Layer 3 of a small transformer language model trained on English Wikipedia (8 layers, counted from 0, width 128). Numbers have three digits each and are written without spaces.
A neuron's activation on a vector x is SiLU(gate . x) times (in . x), where the dot is the dot product.

Input weights of the MLP neurons that the questions are about. A number n stands for (n - 500) times 0.0013.
n56 gate: 382189418284588548657435258378278515548730317421494492615538427442469583517506604381594595528458324471432525605486455655364488585323497511466444760397583460528369659709549631563655414598616178487515572399625492354492579460294464273467222381633529279787634458596347332683333517478493345716605377837664504645435588453327372456671572628580562456436438799534557447522471441692527329642452
n117 gate: 309427628545449341523387388407339384491431385438551257619679532664486355598586357460568489646560464548427453460638709519491517430498674314524470710287465537595371574550563533446495426516513306701772210476477276509288291678361536281519561451471557680404529542476428593404432340610384728438363330384392525794263567661480574484443481260406354752578450411465448360392384659387474491606353
n122 gate: 369608402417544553409493785390428812468652417737296275540296386588640198330416442631493680662755565626631331663471541485518443661634622513822525383457505515587440485466628492673639138491604420508546183436464631345718637662361731504650288742437547376539459306644567424416625374424559488279658516399422178487410502469452558461546175575627645466663409594197430426507524657524402428521600
n145 gate: 428651414336370106631417745349669661577399505335488366630442611555552452622575348418761305661455657454616766680542545405192523450591601601466376589604521599557585582414463619442660361455453580246734391397631263523639588644260721339497516694481672335485254221796410302521396548601362446445654252645503594600493443529315417476591582831228536390597514521534581532515700525710305578436503
n174 gate: 547636431469713645745546436637436592350489465555736412507460070378461372523586602480563338452314347578704532411588316515574468564531602222511412191462530577406509545496661330410451317378571455628621581793573428303487467543616567692504558728499548526642070505378532565509613710569724320532570602592416505394610290461482393610513416718408579582716597359366554529374583318620582517582363
n175 gate: 687811764571610562467554330400673592598403249396650500601611672521755308592526435467499487246523670387447588384504694465450512302492542456377537390698453393596488510444359503369450461707545510734533649440636260526583689627724500401419551319458562507409480539520381486278616585345571680417674194574402415598541535518542546468555487568652404414494345420390413366450680541414389278553628
n208 gate: 345324493473586416411601357427663443487376456751559341396434387404475530550386331509579632326437390746706200719261650811260838463477607409627533511553594538802432668641547415302488634661251567532489692589478752494637470471853597628372357489660494622846538369698803482518529323736349380454529450597516534520482662486467318368607665592571443472559459397547195725709646640631369591394454
n215 gate: 604393127548565628550481628541449565505453305483657521740451440355707456572325490504475639566676284483357378721447490405363727680348293563612422373400502345334411390267656567606511449505306442501631234361634358626554548649353527463436549351773637370978643528533616607629488285387623366546424401366590409522554482483486550546628535534306574401326407570393739645334545480335496462609662
n237 gate: 532574558469398560570616400409549622522364493604655323544394423495396527511464400336546751494396252394507652254500319521623465695323479742402302222703375542626567323225452689331497431399345490518417349529575525571584598475430692600835526435577622669583397237582592540563427402427260598493350524237441458372498563505643529288496335323341522342261439703668528619593598615692454739520372
n238 gate: 365337467592539628388352449346588538430545463715366651535455486369692504441572513486470419390686592811631607551335621461530557671418438441567402367402697357579476576757233654373414598652439540557571508441583574674482425467550381397468497514384728384446516906449352394544579716373544538637413622640360688679459407395612625608665242467509474384533570587440635521463512399454643476649381
n241 gate: 607579372260542424501441554393492513458291715237490404573426339457522764648410570426613567455496378422678429294497626556560450560325427628401655387406440337410397635291447303136444364555730435646667596381400431308446550317449551464354251459222258390418585578462450588499497701370606638474508239572450565504483557317476475449428713622405267451456530733674350565706543535557201508770351
n269 gate: 263390449614440353499604644604510386401605532383556915412282418565608621689538443502674467517405572348537409118455655448488357616186357541628474694525389347499639496561618563481572452608550318559504406709236596411621382416430422689627359625463809432522355676569559616667640512502545320546412411417469628637449653607475411539562534469322686430281246602624230531447489632621465596486317
n56 in: 454450434378457331498329505499731583456319662414492433500396415618376210609507412411517559725399423468823317582561475569649683183486543464665589402595490431407407445679258639604570509273542598620438364562481451592437461748408593630595727365528490619692299568515330258543275615737602531494291684509320328722596353597413687362586335521366602561533390767371411575545365533365562778690485
n117 in: 728354300366523386592533496427414463601345332387455769212479433213591551366545617512458545390561330390467419483658595427525512630450470719461460602394261556169496178419446331668577475689457186553583468531505557598638422381334589695589568326583655534742593583333513649508652580407616393483306471624413297545425582490486701442532269328438607356556604635778559630581412482501575412458874
n122 in: 275618619322485550573583515484457745538552467518476545549310452273522331433332527435490652565535446516495348539508604452412492276625500527458387515621604760650571458395419685730299276542748440556344598347385683516354754444562614351447322829610581338309468269629529437441599785358694647357598772316401372707690424490415587690126377790499697752681384660314778607429703454599603606643575
n145 in: 542435441602369270572345377508743437518338335522445669503452443535363549427502381504440474542284203346499264348467372558456331514302579607517431556323709433499659300376414396432319701397310461579354398509440639303526643444466539402644646458565330581625332551437536621629281429461607557395583297509486665561441323835383369690377682556481453534385378794643518631437362604391505618272502
n174 in: 410534357450300522658591402454510541584372601369536243322589582373504566120340712572477234498251338541573360638363361591677632862360812454670387460261557399483856427555447556358183557793622579755754464427383543551521294631388491562681793502549658417427435692617463477557446345610448595420421507716320567387351341577558542511506625474525469438668549515387724257559326257427491637527492
n175 in: 349590488394595584435461751397498396421494606491545541460326219308227305596668347527449498683631264508497189763484419490597618628535580381246739592288595508360474303629443468425557607572474542654628444602534332530579438397619502689575463548341506582534449434563610441466782494605490545438328556357709380589638589555499424448556580482526549312423387603325365541498739494333536482495323
n208 in: 399761627321542597573302495555336424649662234406551616416612503530557594493354551381525482559535430538480302625353376611560527592458677335326494288210366318537772447543623715314426550658647517429593437496472195300531299450517305666648526697197453627640436493194557444487438306646406406509455221400330508612449457577437684616504462413604694222523580444392572672728448595597526392356787
n215 in: 495203540444299525588468520590491486501218479671528548490586392568380219465580366400320516506548326591527506649538520460461559593528476353364336349249246448544354478411429728407499454528604299657473281592568276564599521604417461524533518435671406279631282386503491589510425793585539649640553579563631625483452372201261331453700506380491435373727541530453751539445697572507498194388455
n237 in: 631572703459494438595480609364354437426436312634428332423590654216336504799761586417478763643467275278459388408540575568473598634512583536513686420540606619411531458527608571566281368655601407616805586358521687684456724380608579443446270303348381559582512422655637478673554566468592606484557613613665523701463449552542604625652596370543160675375520449725370713619480769457569491391446
n238 in: 393378550503356469338429387462222667585628684554279577604609452519646472410585568381343320488788428532802423483415424524448408583763445240527535585426443570429455356494721503509526577503631631432659495466647566486405621862510423507529351447684834539296440734357819532604743706471267583435501557350575529572451420300673479543445458459464602423579374423596514263511378444524643478488400
n241 in: 462396640497579452710661492555432481607510354236281556359734587610586349468324507547752420539491546360428728461471251586320562412643595715512687478457592491349496689543490602464380610721417445395436495675704596528390459325499195482535637622556574583270441317530494218504243573554603503479597588627641625538667432482554446454452642404413540492564573598439453467401396556733602438662566
n269 in: 372511406556526625575471754260302285384615398457667574382417722527767432305660297474685515503482466586536341628617613469474639733553681485766305485453538425667505458404451632598524351449487471526519396670658372466550493633472236364443354419555355467461724297578592486349743457533640450511592562361470656345447535411630372648630733628169413761574378643206677535414572604430526335476341

Each question shows a token from some text and the vector x that enters the MLP there. A number n stands for (n - 500) times 0.0057.

" a": 419543586529563581474514585352599522614533466555560586385506691484436616511459512572717673434461664645564351430512502615545454598500560452503522529372446555462488545640462485380504342331545566471414625448495591520462491585354321609697421452485268402505573481617619568635616570494294568329582439546431584469389490469461491543423475410563578479312491540442421388528560331442482471512573
The three highest activations, in order: n208, n269, n215

" practice": 576454573342504500551609661553640561494679609529507480190667513476317400389387537356656529658473443364360414455410610498583485442524300517552265396542680605377609596506216255421473380461571548469401472602497476420433438584481250359402450312528374328494385446452629776650596441559522523499522576494524512434616389542375331567489526545451596555463546591529537699661450489341591470566547
The neuron with the highest activation: n238

" The": 511444540444621508587607638456681545515467516436479461468348673490421584454521429583515573441576640456531357549440511507583435489459599491300498489384373396655689513513523639454450361459607600473369574591446560478383566526413368700542509396595380589591248448544744626438407581572529509539481564450589466489418425467587325484455577425560527490315457529471656368490421229344510596433509
The neuron with the highest activation: n117

" Ti": 417613430364555508495564333577515445590704465363426569352650895444439488450499544640494559621515677548608454587565400524633502460403546724555518542496593436453377540374340495376323438448347498465354530575412476571554467601506614434553582445475376540514432590599601505383533497427612466548292551454659501419448443385592556380548494525579680419648447376448577570532402347515512354516486
The neuron with the highest activation: n237

"In": 437448620392611494456478586372546307400384668625441589577658698523403535366353535550557620621390637455437473472481457548645451579591497626472506429346612451652570519492445461397411448429487533520502693433455455513652500502456588531605381341547536606637402563667386661470380517705321444501506639615715499484517635575531180592464495340498559647396475450602752667470536624476418507571524
The neuron with the highest activation: n237

" Ta": 452504400278530638497669525458399458558697584535410513368624933522552435443581501577572580618430780368618505555532425509693537495543556581515515440519612576523467425468395596403378521526425508441475681660384604581443448535552616590565560529519307427417470564773576423593490568540610457540394338475524659545461551538554472587657586527486581324590450374399463536572507268307581546496610
Which neuron fires most, and how strongly? n215, at about 0.36

" |": 704522511515350409461522502529451379484569514378542587522567444509484568433578538617487676448334512514415623499493505724508467474368528471497501430482535561623341500435280545561551374564462448553595602561344496586610554622481296481454567521574399622541532348609515454526680388477587489440382552478526537488404464519625368510626391452515461569304595432428557474487478578426519528356549
The neuron with the highest activation: n237

"Re": 441416489387436448443661415280498545476548562612438529305663627552402504628500646439667495570447702465630581635516444538541366523568540617513397511435645622634523319389513458307360346452511449569588505387431428408744466456532528451486546365585445555451427573428581640544484676481447385353529579430622452463566534673501429598296513571477659410637513479653644587474494294425461508476602
The two highest activations, in order: n145, n174

"ov": 533388701554622571535478571472355608586495520565413629451526507636394540476460717691386407447479659520571486564483451446564516473559545446394526392544439526589597542542377246492329457413403495386589421505458406646357575423535524379460603405411313478523526751407462480481692494412606504517304422361551390597607399583365459651501524532612620364502487676525555595537437418261719329378382
The neuron with the highest activation: n238

"U": 398457532436632427558578548456474502576542469546507702354643532437569489461500623456427495587515673356439492641611470654648398565360590478499492478257546533385432481377662353387362398413672380358764451468498424587416454574509631435412458281462363343680578557507508490506527465575414399497376534487593491509478593359516373374560656357770419400512655503429535370626620220391399425510524
Which neuron fires most, and how strongly? n215, at about 1.4

" Bac": 555374467502507449448546541381310346376756341526440502428425701522376391411475564559661574614440562442507485653426544432470528407595394511225473329540640493539527445546315534427486392469592569550423651413445545562545300609542540724422536328592320478429499488621592553539474553595600744554388484566477555401475556656387365509512683520511643383622408463441536472569397187597440612458524
Which neuron fires most, and how strongly? n117, at about 0.21

"H": 583587447462623613513519438499389520587491618478573643372442751646456403578670562474540649505526489571503387518565513489588450522430387522437436592291314599531354451425482426620249480451467469283550594355482277661415364492440612528455521367456317496351404622324562428608625600595620447553417505451429484673559647329502280476661633410447536349480757522504615533392595304393576439531634
Which neuron fires most, and how strongly? n215, at about 1.2

" Bon": 517477526330493535326531380618469405496490407468474429390643799566375547351459638481601622604431622488629505574450430567575523313555419571444467464442313447533475436466458497382411326544467593563478546628417426464622496486455476458521498503459297629389449595720580524437428737595661377568460500525527393458593660479555391489480547521575578493632534508664434585431366300358591532374639
The neuron with the highest activation: n238

" in": 515360649424624487481558553483505640563396661594406495353596551559485482432422586564618602578318571519498641409588354464742504554664371565458520542490680393457488465579485427672468429350509509589388637394465485650592532476590509534723562509608510509513438574670387530403418489599320614567496681620506485538416669461503211485515377427476603632376541573597533648463677275396486302547546
The three highest activations, in order: n208, n269, n145

" of": 465435576386565482649629565595663441518504416436369534395490475473438444476406649289494560342307540579481602444589433549421582570503470575396578381321545485451590491491346352676469374436449513595670652448510615768541513505560425648640564403579512557440392547618679580393592481454518544406572520449503531391452477483539424545620411583524467390332557575478672546322510435509539335569554
The neuron with the highest activation: n174

"ap": 354438413400602538398665555441469430342622530299435328487502574594362609424632532479630607473527577367438398536448376513391530590465506461439564444417356634561596410308414572590292408320479514399551661356520508536504499635611428522462447536468455528571504643314706560476385344765591608646272543418474731562440382635390352572534487417639593339549580615466302556490433454550527505421546
The two highest activations, in order: n208, n122

" Wa": 473448366443446637459633502478486566527522548587498515323612756526577396468593483463402539588436773462585475593627425444680589471363445633402561648553549449545433518523410509506417426483545432482505640625418410462532566473584524463662719378494344574587506575743563418516567594452669491516396556468588411423308514498572613538484538360483686345618418435644615444376527274396552670481601
Which neuron fires most, and how strongly? n208, at about 0.34

" metal": 653444656600607471506714515466446489434633681469384518313563559581455553537522614346388638568581727362387384551447490629555540489491377552573555503519457490545524652476506384552449363338632656521391554585598741445677494605379359267667528344619415626489313516424535535524584510453683392451562536393569473538581629505402277323625508660559513399479510447284571566467380474471448447508535
The neuron with the highest activation: n117

".": 499447600535351464482611573582524419621493434575511462509536591756585599596485514566400488544580483681357633737449508480583484463571531662440274483397635591437495490460202366512481438450460502611558580449380392613541545512371336496504596541439285562384434656515493328446679590591353430532553683629528459531510612427571351503479489556540503548373433496364519498484241387553536486522605
The neuron with the highest activation: n237

"\"": 659566570392384400526665588695565381534514626383543587394402353475485607508758626677576542483604589526433479524449359439637530536602419478556365387464760563480435444366458345456395378392511601355529697509392568539472548565589405477476583600601416652424563537489385574465666582403564476510533496597483490613387415381521500442424530571595411407372527585444643560402353517288558375397506
Which neuron fires most, and how strongly? n208, at about 0.29

"d": 466508580434570484386491547502488305535403585374426466451666421504514459402397592475459449583556592482412477537480444511460544437582632533360480303514494496599406598521348313676438349324376622419641523443611345444400633616445359575456617538616289695463454519437574315496633434478594452523640438477603500447293553397443637471496492493550497426374457601337460582384387585225583376544657
The neuron with the highest activation: n175

" Pa": 500271504424624600400586583518386342601580638502456499511579898551575551621500518416369542523460708453514559437514486445598577303435435544414699415608598468411557403503430532511403452297593475427503581510467608490432444518616578342561715401642310380452407566662662601522599437493666490591519639486471555437437531638477501499673440375452587410593463422462609653368585258408552632466624
The neuron with the highest activation: n208

",": 443436540447567408582631340686453443481564598456410567493544682699429581456568593538624695652475563298423686553483539349527392544422566480515442532485346551627402550567572339502505477500453585507443553485506551524544367546428467526523510515404361491367603662426408495501598544435437415448448624464409549606216571397540412565499613477601609437329669499493644652624509546499428569410537
Which neuron fires most, and how strongly? n175, at about 0.55

" with": 479567542379559424525493663470506487491677425513465530379484510507439554421403413467627527642350656517456565506537379634443556436559416700505490232334524390431468550519364466558610410265613518670633487404580436521525536573474391640645589467373356530356442531520364403491560493408487503562488616584542454500393369438553347419433449454477545507318622415557505532361576419385453329571439
The neuron with the highest activation: n241

" and": 490424542391498450538518540701491416641506362468466570366478601645505438498415461483522634774480604379494561561518601533444532437539622466437496324382576447692444513586381320441555478559524564733402628686564517564436617598644589750516600611408420482494443527518516455545644557545375448427447548509490474489352341498592307528489444448676513455336691577571443455659429509361454471495666
The neuron with the highest activation: n208

" Wins": 653252526471597424568326503457462533343494506446499577472545814470577558467470699602332512459459686482476397556416364506470483451649277668382353484494629323528515507494397364668491430335579616556509576443480570553497507582443454598420676295543303632459536471491492552529631544610778584509415486455511425221475433615424497378538620509498561413521373502501451408474443392317462576526430
The three highest activations, in order: n208, n122, n237

"ll": 579391635440667413456513473649493475595523446483488411464731539507392607554477615430457604549510396713512340451370208542544347504590488440454620474553577397634649572447464610435330379329635538431544493393562583614445459666434446476413452516294416563545554627616584549549592551608697307269561509482263374573545515505269488618449500530482458430576491513528340447427430417334586476599621
The neuron with the highest activation: n174

"th": 452352599396731472341565648643261475537582469349469653343453620484512518498582577714364421506599395474373358415347602559672437407502451556536596425458375488769594560468626465367352476415441466567161436485457494495467514516491307437402527439450473622523668647558518493522616340613531595370397558540468517402464530551491570599563526567485557397436531548452395338356609398231659515419359
The neuron with the highest activation: n269

" episodes": 618404507499597479490552371364518387392562611246556426339481502397272477467556581462593452417522495194462475533570280344540417500639558501388365609273553430541328549499515401500511504329596705490597490542491446498458572590598245465455553489630273614370411493551468459423577651562549575430365370610522488362487550500536393500660622505651483355398566607554449512403373248481541556432461
The neuron with the highest activation: n241

" Bey": 377495593440624382428486532493526491490423598351472520348249841482531531446517553606458510572438640568533351519513531485515552486540421533327510419297542421478464517573510494501415431388576597419511505359437503645404442645597565604434475322519231779482396518476422537558612438501689309426412580337448377430435590609514453397285401485474639418534225478410464400487343298439535464357459
Which neuron fires most, and how strongly? n215, at about 0.5

" Army": 502462378443505461521549509484447524443496519472351833433451380577405350516327561444425511744473626638430591562450403413707478358619503555372297515477484473474575472492388146447418395562507551347482511560533647711575548631562381631485462398621322443529559465402481476573614591642591541407447498477461584515512573395527256417505635572533540549402463471456384386514330166383598481440512
Which neuron fires most, and how strongly? n237, at about 0.51

"arat": 491385658415649598498575578662370464327474497399327533504539412677347477486480507553551546478483499510476394404548431350408464674523498435243505490588392554612574598436288533324307424427443554522578518422402446536364464603519601441459500258358464578408796566613566487450528561416553564744508541458553417379331413393538383538504422523438603272595225511564528623457499320539640658486484
The neuron with the highest activation: n238

" character": 565500629556486485401549422594526349533684684484632466411471418583397545415457569403636685601433511377383514595461448432657591325595497498416442396399371401349541502437430275427515343345608624549422345644506491515427657600388212464594637472514473613353459390636460523473596568533612459507416579630551514408465459598523302684558554563699467377462475479584484580481222508307564395343646
The neuron with the highest activation: n122

" as": 470464482401484404621557590475562434456687646603511498385478722498383297433475660523493524490386566401423536494469509565531531465647385705520478558320369596491568541642297499499697439348467467551444563411564448429479365633551462691567455503528349576607547542781402583604606398435411570428487509567509574579470501492571190522465544374597421436352429510370630429508664517413381425492472
The neuron with the highest activation: n238

" cat": 540472572629490534366568344556429448422548538432531603441500633627298487527445574389641661562537436395420586537529607556590435566546489651286438560592341433549557559556313496359350320308502647593453538574554566603482552653465508542598597511545254540628455513542492340377466464464681570479430555599612329404572752307437255476417520623566616520559488568452475349438289588332420461532696
The neuron with the highest activation: n238

" the": 333496575473622629564557639518557566525572524453511586439438762524481493486492577549545565507577604562479472523512500451510458556439541479439458412503346515490621473504366585495456371465557524471340500558469624541476531512296397692580461459574417557496424449653569561367553496555418555483531527544582460440458405429627378471481599531529430425238512408480464521499573450404579511470538
Which neuron fires most, and how strongly? n269, at about 0.76

"|": 419450526512413406458537598530396380632607531456446426484510456431479550577567673506452428477382521254521507583482458604521392397432632596290596458553507473600449541427470486524390447526527503558527553428381499545440563709436470569438397507515507628555550386437616513605572592668419508494355638493427549425585548449341382429569428417434454535278554597466515415509504428456631527372502
The neuron with the highest activation: n237

" drama": 534392581576602550459446430497568360543581498479497393307448409566368626438435539586569603512561630209513623563587551400684375353588560521416505329326469571465302513428347322448562475340580567407523329490546439382662592683453206416560602383700359648526290467600406528364487598555554498603376592615500354427504562689508329578601503595651446419433498689516562512433246434544522376474498
Which neuron fires most, and how strongly? n56, at about 0.63

" She": 539407514431447575545537420455413526667363608447502649434601715522385478505532493493651587572468684584541442345614327593578474522487762742462382651451433477579628486532537265500507386504522523471408449558378372542571536453630547721512682421484304602511349488756567491385553538529668358547408508558611465623474367336614496363477589460592667410567540504366639568482375282440532497402419
The two highest activations, in order: n174, n238

" t": 719327496588595656288746499530391514472704402501462513291612722573457549602531449535590583521425548321372382585522401624609449452490439561519461463305443645431609574503530535584289485357468632439403474515570591493538503561543612342625551602460266465437428585503581551390425559478614402388303549559738558594456532513409320610582557515486591478516501557393595573528597571428338286509659
Which neuron fires most, and how strongly? n238, at about 0.41